Layer 3 of a small transformer language model trained on English Wikipedia (13 layers, counted from 0, width 128). Numbers have three digits each and are written without spaces.
A neuron adds its activation times its output weights to the MLP's output. To switch it off is to set its activation to zero at one token and run the rest of the model.
A neuron's activation on a vector x is GELU(gate . x) times (in . x), where the dot is the dot product.

Input weights of the MLP neurons that the questions are about. A number n stands for (n - 500) times 0.00071.
n26 gate: 818486555517353360309356533438661556507394447510430536431544667479401489759590367503703678454600539688322398609448606486613243334600496475458436482476431283364399513549620451665407472392625572482577552306533636745426576337503520497754468613514348320497486699566496678348479388518532472507476375702680650589524361472327479542472604350546706610601550531538344602706441450337278598475558
n99 gate: 596596527409521462321550510468573514432593445473470549524275398232517476429325649353438488688584462259642589493382407697468503356363389421607493510493329525425262447616614388443458503268500460563500486397352557542688487579565477534503426565555277662384448609568578323655325560383311436342714549317613601662395475469697490480517584576521574453723465340327203575503632500729557615617547
n170 gate: 541480507567419314449546436468548351311411410441540459480618708435421510557523454466588313714523414547517605477708578544504572350530543572691469507584595384422382445497592254344524356328478570725588395394400509517571383692500363456673601445373328237439524521456636324731405477462500700452547479394510590607567500602252434550476686366329343623403661487624380503323624587336579210504573
n263 gate: 481507683569467366395601650539545485327469303345599526613618415437691413431489363649496643357548591614301831301826481596519455511453539608445421371652647258530555483293388374384353586433653602473319622638543538553704489616286542441638470530444431534330447389578669447343496410463576657700404364515612572516507430347363493467604613519560279529576024398356409626542388337366475441623547
n302 gate: 215632543287567567700537398530545421514479500500350491331511500541459693428468435409410589453710432488530357361321618285691331449623650738527470590355388554669459662500577500517393403642544386497401512512641427563497379541358528642519656544415548406413509440558431459662465528541506580663538435482518402432434530450479503468614512450462446580492435383491396637506546383428497526479491
n313 gate: 470281490389526639684472416714463394563673472652585769265593421417724453601487529518570575254605449415363586535448607467559443578438295357500611459401614681563536461507406556464456691714500341432668381497360412551576503400359409421614622303520603380632497633579613604404556500517571481584431305450320513556507417343681419510493591584359381516411597555694516688660507432415603401702477
n346 gate: 366428426311449469617565674475469452303489513423517219281517425359517618547719649610695527441412625500490572553358457337439430683661417572368681633687539546490411587554390609453531410858606433528490418545327440472592497434507513510742465441417606407592483676388472431574551586524416554691361448618359409388571414569570573690599441417465384463252573289337470643720436388465377588450483
n349 gate: 425445595338703484620625476440497506177581744535468575681503327558591526722674563220416520572650566497555629616599456417493431596509585542556378579282577387394474588362383580465588331516343516589593439396497426586291427380564518641479645523474413614391562467455477471463419459367484686540516562594516651524723618293689440465574530549458560456315337516500465555485668556576444532617437
n355 gate: 321516778264594435490558479605272471336558651645458549341393384520493516647503572518490594404430490474543360412324574468530385801592330614431553722319369520581574450648618665589605467742582506404339419598476494480328529457542469487605337304389597653529703460436470437480357422520537554552323408487477434473442483490490706423409599586516580459529529376442455542660395576383348587429329
n391 gate: 455508496352417406379362419461523440362520500281407302585700552749519347356297525325447671687611676459405624295645590567473508191559638519749355477436500376376429575392587343485244424507426346423489392466449739558429408345478337489591635613561407281388606477272519210546425387386481603713504420473519443809589508606454255266541615439553465744550659460396548552475394346446489370586628
n428 gate: 507321503379675287684449645573350384451445473384656613500514569539567820620528544350689488440469689521546693517462376556609418442339375394635546582388471298458357424583803437490507482740781541450674347567467635385451510348483371545757694370670240553580528633524453624579525507581518538655445539606704578448490555433572394507658418326634407414544419411403424427533453564464408528612702
n466 gate: 622372367410574517595341570598431497403451526516527346477438323361599414463460277515530397551550562463377500474537577564370346601480535561323479752463546573382406448413302315434352558527465609417520265541674497303608570667423411423440559415422332507520439430584437370413527343323583523672637514616500565183260405724549306430483342483746531563681289474500676567350535344368480540654573
n477 gate: 473403401634418418552424332412318570401443592532449525434477422597445565515637497677621516322470633392457579606407472642358562397586351494508352605660585462566542577337509636429614592455568411355539455680468458553591357472596743416345447695518647466443647384482544460347713406506562476714311531567482469426383491445478538557606361608521413619560469689596590633362557429668491491494453
n499 gate: 642519614452500294545426545540559361506527439491270389386649388445627392506497541524584559585627431535467494531367587612477310603330591587260536484478741533490663544481594506758317474381527513457385609390503550467593243429660588385321546743552364361513497341506463611619545444396395484503334653432561549395373352497503324360526339493767411453624409399548399461473460569540541637583629
n26 in: 394574712521620415593670676474540284637577446373406403632596500606507514483569599542398435489719611381818450455615485297294647536483359354520295431616808504493623484426411416314425411655625576626321535567548529587440497632661503310648424475382434400440454311433351217667666483272522607647727561368447324701598618447605538441567446568436453608481318417448521345493415482653479630474524
n99 in: 721218371390497490543562605623460490510483497621613341471522468461394627535320357407765563530393523438652484494468473523289643527487716533461517597578381453232516577715460601398384629445629494523627503510307618382621552510406565373463510447698412365461450497507608434692543475533503288562863636583457520510529671464375545516421387354533547429564510449568355376640626637318577412598593
n170 in: 523581462424710706617442391601378500596581463324458484462394506315614336363481594394329672589475356436386591553439597574560300410418436490444395553400473483497481424632585644459329643513497465385298584536629661447381535389667427513611460672536390555375454417295337339394526253461384560549590307343497546309580359399513412308464553441542576656647438550538389448375379391606387484513349
n263 in: 675628395580436493539433493526634326454548776407700507510696623358478370476399510545599627309525655454518553303454268659507435737698612664657424710709522489567299610556547479528309557479520455435588429589549621424426409432567497716540220296543504511419586654659438432376532541486380632667567266468578496530591681514609469299546749529457504280589496403556294504547485424518483391728705
n302 in: 541596471417514425529345636440293706451509503472580215449405532483456479568469683450486546491563574417350349486580397500539453521333555660257571583535383494514367689658602572480479573546516531485509503386466500515367480599371530416460319593330425626503348431509575532512613522547509608314500476327477414736586503550455503379584583609526402583565342452494469425593648634628486630497407
n313 in: 418660449580605467445494403406623669320623574456407271530366360567482561224494462450494629491333580491454582453393481308506623435488535570414340586389650534542563629464546407456515351428494450482413482555595464348533390622398290578357395691543603688428531388440578469398409386530574426605461616637448540497357601530426579437708482472561373346484500379359512617509311531497641494481344
n346 in: 671593402585487516707537440527598362405450415587506734616450538522497461440610540611590486467652536532409314537592274615453646424481524600568392546720527695417424488478519532484425691538413428536316659374379459319375387574497443761369513310384440693430494573608612474457362404484510600446440296717375552568541583561385360522513552454523382481534620534129604551539467454569544510546281
n349 in: 380549581675537417469574722318503292403711413434530488464595439500342428527581684433500554394370500427379448476699395320548410377536616614449534372476560563573613364479457564470338472378483437591421527518548523604433437602482552558452447475417497364625515563467671394566617278410566752624518531361472478700497567472497581597488541702413676458503553479333651524543465770604643336402509
n355 in: 547422309597375526342609415557598538584424558475563615480424592520544373494457430558627464488526441445447541492457654581627709303486366494583544651682410614347667576532561540381459397379554500574655561404503634396590571468437478601363771377433428558465412479465461435545369424518583389453514468544643524430417763587551342420393648515427324380580371608675537462527518545569441448668508
n391 in: 380348521500451405504541503566611408416625483353633543552490545475418274386704445593602466461455579591514472332663273374727682518486507461594159774412171485461472481654596223645378457598523693407514507426352338601504472305598480612510435525482300468437703315363307400627539306589460645457413614639362435727653540482377404545408339364689319420453528466423361489473441395449483469500383
n428 in: 548570459519350391477480413480624718459594445562459455387441576689555471469355407526813578565336601490526439419592623694560653398494570526544542480749397695506475424446371694384490571417584563582471404558436459293219519610570491455435441590552695429678429401277533552569564370384526607476538451529449340470374533632655578418430435419419546635534455644452522446246417497329662659364625
n466 in: 589513487464520530311517515445305520539435509526484537429621373467447413736594516750539561600484406650573546375588640379681637429432324609424517359628527507523592524637576421786520636438746307597314670808399300456424442457598416500469598444310497401457477425441476600531441631596480406457454483437517480590659689384442420526497607507453392529588680432474318306447459588537644281295423
n477 in: 367610565511500592433657552410553488494512519623346553452508617616602591500497629337552563471540474551436344550509407383479591589576491361500242500380276479595417602546584514486485395615408528365654569506482436612595543480343481678487391312602560642577477643620551383441240536515344514427352369608486626637435428404429573597491553330357559472443552396377557690565479586461531457548385
n499 in: 539619565494300604488528385562433363467350545395583497438396609491557722497438465511545547385332640580521413497500469292339527420558400518541515610542444420449399541625476455512455479322386433339595458566412657387443494187494598378522506485542534665651488469583398273509518558554701570390488500705410382579571488365451645488449445633530687488449482573399521637263469570690451595630430

Output weights of the MLP neurons that the questions are about. A number n stands for (n - 500) times 0.00072.
n26: 585431527437467404475551476511544691450404489569368584390733565463518503615344474284416028480600331483470532404408524590616313574553597550480427583628391572500523475510525562636470537510533435647534465469411634443461525577418609513520569448519401412438432563609475528535435543488500753473380434548536494411494657404486355584514508528394503349403470431451537456470453447556432505450462
n99: 343584500711494669524479522283343408491561618593367567534296396537524433517550676468468341614435582412424541345497546597661317534522436299430453494456460506611598339503491340553589367473277459500472372515632543586378542533508424561348379490352571539428341439506569617531409626527525482608385419303523585304572380328526342563392534695438447595535530722406599572227411215556503558432521
n170: 595592282625670450404561653613478222530557487494452441636600696472431497519532549694371488450375391612433509330600378462436474303533485646394303460525225372556536536506435404484500572428469537629405330572482649493458450557427314664429576544568434423406472520301581411563526550476653600571361560475401683587538606569296624546526606541335387542519564382592430561602643487430454420471677
n263: 716433451572504433487348272652682519654721533444479403675616681564771332439450386706368577708582454397346460293367436525609606465285469513696527479497514765519527496514592382322272568649447450387443605541538562421375342565622389438545511537518465459444746481571462678246293476616377473320519358610641574483541489474342675581671584568617614472654392407363655400456542399325500451489640
n302: 624534538506563495453613513611547628622555492551314697475573523510538485530456567137493787584594478621541427327454512528644519528528416387512554368601480553386545512356500406583639629548523547553500476570508535475475483650555528535258533476448538507519656608583404533455388522503574505683514383438513557437443487493420520604429444379461603379597436352565574374368426511441439402532515
n313: 594349513323471619446522488538479386581456517523406624447611559307405456561567518654489467391559439457503408519691364500387288579390525441553484403513539525454402473531368428279519539400461411544591602367480486418539468500432678577646619359397416482446613659511361567481642546382590481687497288375577494478562333390654621612228570661395519444578484639580492364456584422478371495441484
n346: 436428328293250606494543589503412525553564675545462558583452592590612599481415446613430519728494655370429540447666616361551247500488482391472608367396468532607727489609483542458440253497421540500521404541595468580521474374434588377458434612473497419538525442512299535274593636411638265439446536391569484497497384394578658595440461477374258420497626437552407500607390424460560587462483
n349: 691526479478462571527407465636503734551391506660536515474397466497500497417454446347519607591560505543478623494230523577549577620592514443700615486585559520550500487401626404460492608652449372479773473531511534405545516405614333475274681476649412510427485422731369488547438680494465303561530453491608545435304386568434546606567378389586508393518514542564405413494471461459377707464492
n355: 393497639631608521569468523372452518511522426530438492453307331514435597585666478428632433537573474443600407516516402241564444693561623587490497450399535327737467360516528396500574559639734545355350506614571505544557495503495454546603278546478560448529523275564388423370599412442610652461491521430468503445523455520494453542561423463694513475573487340411472512700407538622486474361412
n391: 525264683493355551542683658348451376563385531537546442523784692497612418355484584474418388264500503440446356660519450521306443650594533426431363642467671516740340535288600469522611486592331555566386531667410526615243654640550516546483456524480357455369404478655632280672399323434661626435447460422563422520577551555601613506620450526285462579367407440549423433496330535599567694560659
n428: 215398463616579474468479560491455288509494541604470428561467627444606542478412583584564559645481465317512553542405472566503424445479536547454597481538609230400460583543669569629538484527814544449549376506616518553575462533446624350805688353559299783487623740602228616604517577669572521497324630553565506433513522425628518478425457485491620530322574387416549564561570338391439454622542
n466: 519400556396543632575379540370575643575526738536500463476478455415476482595431565391624465567592449540366454494616589613392722551416497437616546603712400430503458334423492540461363487550519344577548367633566691484589480550505657406465536534497446519427429523654462371395361555225549445475513464418772339325361494634509234362436536552572557444537214655497500516541386376428584503500404
n477: 523508515278530561403515549440475336463476445396510508577543513419571518486404538698377497539486503273543465416636567533657417351447733487653701581419495578474564557563390370523322603405335470522345379584481571303440595456566389419586527542495347394571478569543480517585540775535516497554562413433562587590590492481550481389333561552497637500459574475401468438559484429515543508550541
n499: 342570503396580585363728545503497518426346364461576554473608443403527433483440505500547489649427492338442669389643683468577503360591590729406453430428337616671482516519544416527471515486486489639511574497412430536362503419476467541753406442402650455535378569536612643340442303628446513545494506369436509505552435555361450541421648449533395576503497570632514558575610488481393384685393

Each question names a token from some text and the token that comes next. It shows the vector x that enters the MLP there. A number n stands for (n - 500) times 0.0094.

Then comes g, the gradient of the next token's log-probability with respect to the MLP's output, scaled to length 1. A neuron's effect is roughly proportional to its activation times (output weights . g). A number n stands for (n - 500) times 0.00066.

" narrative", then "s"
x: 474566545601685335410767320625383525465465450629499580566405457355646524734560496596559366543400566558453555379533362452383311538500621328342598493473383455415461530437421446570749431479263749578464438503290243677526397434474755299296476556456561605634706531557490543495412504510610581540448625778559626424459518493632684460435419457428355581633511485428397575369390524556565437514429
g: 419549526159672607735516564298405410410723200490467455390483686503582435785778569429417372575440277393524476593652421257675511471534519352616322686428495497541768456729388539653695312456522472430352399550560654609611710834582649529704705654695465787466717503426614671582526546348494587377544469622351556442524525182533417512548438390384534592459392720544392488309522604544610258403488
Which neuron, switched off, lowers the next token's probability most? n349

" ", then "en"
x: 435455445370592425526564312556528551440510615676494523463491327505494434469447457795489407547455514474517463441444442499397358577454416554639479499489445508600611502614451438046592471507050273427478527485638259494538517442462526509361401616552421427594663441478494461525480537574495333687456324545339539467427443459620530454489494492399510386325575669551543531603603571422556537478325
g: 258473555239535398746527601480767488452555510515411487544557369533594435443434328384394409439445662551784643523693435470566392584577709453698303480756561528415382428500598490448462445398579421233642646401558650429494520341339660593342624435380762289574541629711443274673661447565257799366641440436503607803610185552364712450738654449633430495587519692862482451478640514440545632552632
Which neuron, switched off, lowers the next token's probability most? n313

" Among", then " the"
x: 604501410560461586577633332516551612638526438596539529329488411455427651548520555595396447299643338396368662583317652642463499461388377512329600525332263511626527507395583636625422703280582461543664469379445368764341482398561548572547809483557592454785613348511651501395535687497518407598578437522448603509582543395296471652530618558453629675702521656495541514518721598478398515555578
g: 512339655490421455503568484365638462734657343540495345549663335744631666352504454463581658357466402758298525489326579314502485417566449551733376565522592173566264594364463425602189369532486332154327541680421447367436427355315429530527429284286475506275651449424578775592540476519411584401398419537529511438771626919365392612519764551452471601576649666328476554603347447428305557619489
Which neuron, switched off, lowers the next token's probability most? n313

" |", then " "
x: 431430454487485583553596544485585620459531663523413372337469342462526549444486530123515785483604425351480497550487555523485378572490511513442507411406472499680447747504575580589509457571210578523587540483598495669394442464485374541210466405489537542555494490541449306495451593406500444550570525444442589572516547478716488413644692514472588698602552598493477661529534579474592563395484
g: 372671424613676619655589256463539301423499729374541575543671374634793540377669491484403658465517645615736705578287603519310740464329441650515444328439484483476767469778602489203379544509645368463596498308623196332528395740552479549462395640644415484329571474529520472467547666631519306681338246472354431493338506549457547640580436569473606495417585547483301656711679654595698444294171
Which neuron, switched off, lowers the next token's probability most? n391

"s", then " government"
x: 543489543585446526611542283513623560513639485761606359451492402275388746662369661356544293570558460394432590664458472327488394436440574409561426501458514465667513592414491488589709301538550429292743482646500535413744304540414494554444514465562338473426645538674423492566535633514583440467518496373404534583551607440535550684543544522379424333495649600269718673420420753537681324517525
g: 665435399386582123404165134434577335215561438388372705435373628461431873375873564506678560516417541485503554363555655451544430441499503552337455749444399484378520409760612648554372592490525254440631527513437391527422474569552544498567427688521471677475487379707522618469215483498492475451470602362527543566179282700658429347666368388693319564581483505599422382405462289466471720344464
Which neuron, switched off, lowers the next token's probability most? n170

" local", then " high"
x: 424567465584570479418420338731521434597463610594386542478536483531540589396556706612586430547533581636489542356412448654479241435516518584303463620551499453434542434511525716530668448588277610550659725478565416643412381507591495362260470698560495510812429378560665497410335386427496349554467392450246438446293467651511477463539339495470354692616401500503185542405575608486476458309647
g: 636334395447539573554484451816391392339487753483319628603447564440373501648285731564574595292537699390286639396509622619561566545249432334450227558307613457375336588482569611691233496874350479415424387712515409602439496565543397586344391526656264475376399474492818497685584791373550355477681391439626521585728584504574492688246643500592585341474649645320408580615282529489416588458406
Which neuron, switched off, lowers the next token's probability most? n499

" ", then "prop"
x: 412476446321572472550625350579469605425458645714517572446476361513443356510464489738430429505440487486537438469438449502334354551456497581619479449398516577524582503580438483097571516555039246478477521466545276537597535329447516478434473558578483435542693442526480398487466484523495335681464361550363517447475527445650558481480423470413528387295559689549572465673575573458569538440300
g: 320366423539833473409516453344448506326623541440497676503679406634545371514624395415557382546704688305516387701390330431493379171272435572513415596570505538603659410573575543540586321414475693536219379448432442678760558602539627564448484738468405301534411514459585590365445484831386391503768625725599606699456496331332447223395289652669276429417587575300606740593358635314630580704577
Which neuron, switched off, raises the next token's probability most? n313

" |", then " France"
x: 401437442490484579549575567487596618461546660540409351331464383432533577454480547121520787488624435353466504562498571524458385563480532467432532417399490500717456733478575566593503447578197564551585547500592459644407457470478368543204507422469555536580500494545440322468470581427487438548570522433441556568532562504704479409631692500495580678603522586498518684528520570448578547414489
g: 483436662265389241473476714546655345546667562477889406321284716514539432386705435634365478368480561687529417494563615696510431445647464486402431367590205386530762702459291503620795409454442365657396745619569480699736554578525568230432382580420652371457497355360440745459435742449490340474494714554427512552737344450416593651477248577526346510653521528514517450490387537419403165502355
Which neuron, switched off, lowers the next token's probability most? n391

" Center", then " for"
x: 499643403462571460442733518316413362587246519691237581480720507611612654660710561557546330292404542502420467469491411323571418549465551614289387388419601577685354534388607411551648452566270548260662595568485407679611464444344518434318556486417508575585409303546625494644557602560468656478616519490569563460710463398484454685453387294393574634533523616482506560326628600430467462627466
g: 568557545378622298325513625549691346634377599461532495432657630602516612514493345566369591400424509181332257682592592558590473576391535649776536563479559569553439427694472500479524374651737526569645525373425837720625591583512489635736589412757216516332354563719631400479641568587253588454504519183607477718503621553634344473670604433627633690315656345339682117520607368501619581553428
Which neuron, switched off, lowers the next token's probability most? n477

" opening", then " was"
x: 503513455523475376404792397526507598517412599647507450537636410547533490578424622589393424339599437715468669482556545393273251365370542497346422516392494414448850521441617490499493415464491760530489760670497316393374611475391469419361702301492513582751640493533554721618717532435478512486469564492714548549519515456359578398664312665359560560681387513571562634414541481514380536551596
g: 459594579450697520626552476476344417536556419563359539501381738685586470530548272409540320801257342614568306517703535277525580619521465487387397538627523371723261537294480395233596556498558660274374430390523364413460692479337626635537391538590574563536537550574456270351750675571812553478497571360432472471747397150535522496248541484302396575520613466838569738249505574347681543761495
Which neuron, switched off, lowers the next token's probability most? n263

"-", then "FM"
x: 393487276277607512518378609407584498427316493658663573548388481523468451409586574537468420391550549577404461580464446384361453614617451534613518608508672445335399471420430729424499664713324421456428630464591330706464475507295402352399351397398375594753562765405335411408499369671497351420579412575277513596515499751530497431613592581680588397307550504274549499606561529648470561693532
g: 169708786167477585580563414543543370594435662712605557521398699536534525430483575459407599589415446554348406635341492457453434710641537464700521426352508518226470339676498615364280501348539387767599600220438551401854246444513755235557447614422610460647677632476669633535438525438531472534401402260490536587628427747571530584399722596577354480489489343533181720513360607557488619484712
Which neuron, switched off, lowers the next token's probability most? n346

"ba", then "te"
x: 323500448503603370627315657592307556429468521696692309420412556541536369512596455438625476427423546416537762610351604599377426501589633720552495545547382602505430425479725655480495342442370565527506564682742642467478578573639624653515479515640393769686357349539685469606412558600653548442494626436311595389768578484573510610555502380251570532436325500341448525522756746523559624511469
g: 557469780371652569512327611221602266503737459541647555599584266720337298388479669577536522651547565444536666497418755258438480771471373364545624610427624452715533487409533428510430543411553484432452620286510491541461533224399476597531521574273646556436510399432423706273630709284516676494227483509890352387547673311462283519565853405623483445493397377619606396501453457455720540743442
Which neuron, switched off, lowers the next token's probability most? n99

" mid", then "day"
x: 570647498429595368516585319602496647391468486545545253394572356542594715535474190597552536392441685660461568641345523397632438568489341602489703418475468591534666457506547694471497547475326569588435596439590281596438511423736457558466400576621351563676463407519485607577555477410324262507430588659415556574591695672423620366443287564651587726536502372263663623688453496566493545684555
g: 417416535451551456736487502587375385609249595464381605652368645677778635510560627414226497440214440723561354596659708506666754588695359463425434263517460596495482533303596630623589612404438550481615473617524417514487355381559214448520569414433288732608497587594374277293417306422495862637576328573559095329493629607522441524259595577463521472524516453572643588363632199335579376611444
Which neuron, switched off, lowers the next token's probability most? n355

",", then " captured"
x: 412311564316564832561648400538482620566507673715505473403427407390534640437602243671540439415598394548450740549491507599499509654431545490489556609376495483593403798470597543581434610727287416350621436453655518406492590363383621508334402380600497635314457542680546503361586410635497503516481372460502424358439412474379447540659421578469466487516526478376628483536442570510685638463634
g: 617407395586525551276685435394773286641571525536308352573333614403516415594371346520648527473369371622593227248435389421513459602383503522618746631596321570418367510763366471547403484280394552288442530570343349461408535440473443759420385325553433481252418424347452322673449709297447568328559529355516402274382404342545534568506911269646379207585427702441573459542477198327341389508506
Which neuron, switched off, lowers the next token's probability most? n313

"n", then "and"
x: 478673514407418273635598456506659443478643528548645374318450486606490570528305518581343525446505508425414553329492698493239659602393673482332472750500600375547677445469435658358417393518519435355565675614586850518491293376288507520504199576635406547543589706555325318222312577437520476464423413324679507568519465624435529436543511350525348388542405564517523492398392430580522490538592
g: 572407457359625382423389437683418403543588409399626466524377489610554392732310663561631583319437356469399552604654669486288449698322426529231528393441447623413348530663107368637402461802576542360691611292625534554521612491824387637397533544450537376155614510568328564313368444479741171339360578732500687532417502540485580615693358392652469438631596471581579369599562640425596566157553
Which neuron, switched off, lowers the next token's probability most? n263

"ed", then " to"
x: 663435501544597319641548686488578346422651645765604603552488490580455782553257627357471345348655657489502572692520618596477338417394344442474552432557640329591564479502636642575705367435400426486595466551426529310578346261483456660475697326621486536754583516626412488633724431513490493495376394392443566490459647688580563282676506536488565321561696461492480566580360455521553438460541
g: 314469451492396415505648739578399593611545601560415623323318400638585619193358577409611451672201379265567306454678327620401578469631646257310239450412622653598504506700495263460352342649607263404591327432499330462331376478497345323705393344353547410573645355577552445434248469558597545446336398513532582366354832722380392427344371575597590552430443395329500216678519503560607444696413
Which neuron, switched off, raises the next token's probability most? n428

" |", then "\n"
x: 403447450503499581546568543479586622473541667550400356330462369460521582450493544118521777478617445358495502536490587508501398567482504468457523433410472508688454768491581560590487452577197545542580531493639459672418447494465357547211508388467546539592525509539417330473464562430491466544563539431462574552528564507725489412624678506487554699589553570517481693514501588452580546410464
g: 660287686682509478463487596583591470260466744731536594240529363678489692534704684419607501266721347348538613319432749468670571435536638692414686456288446167528595654535507557378682350659554755494462594557655353492466624591601492755524683470196521434532452565567425638392403680448534556749494435721635569526395431423520303655482588674474565517632574454586595649689697475733389345616318
Which neuron, switched off, lowers the next token's probability most? n302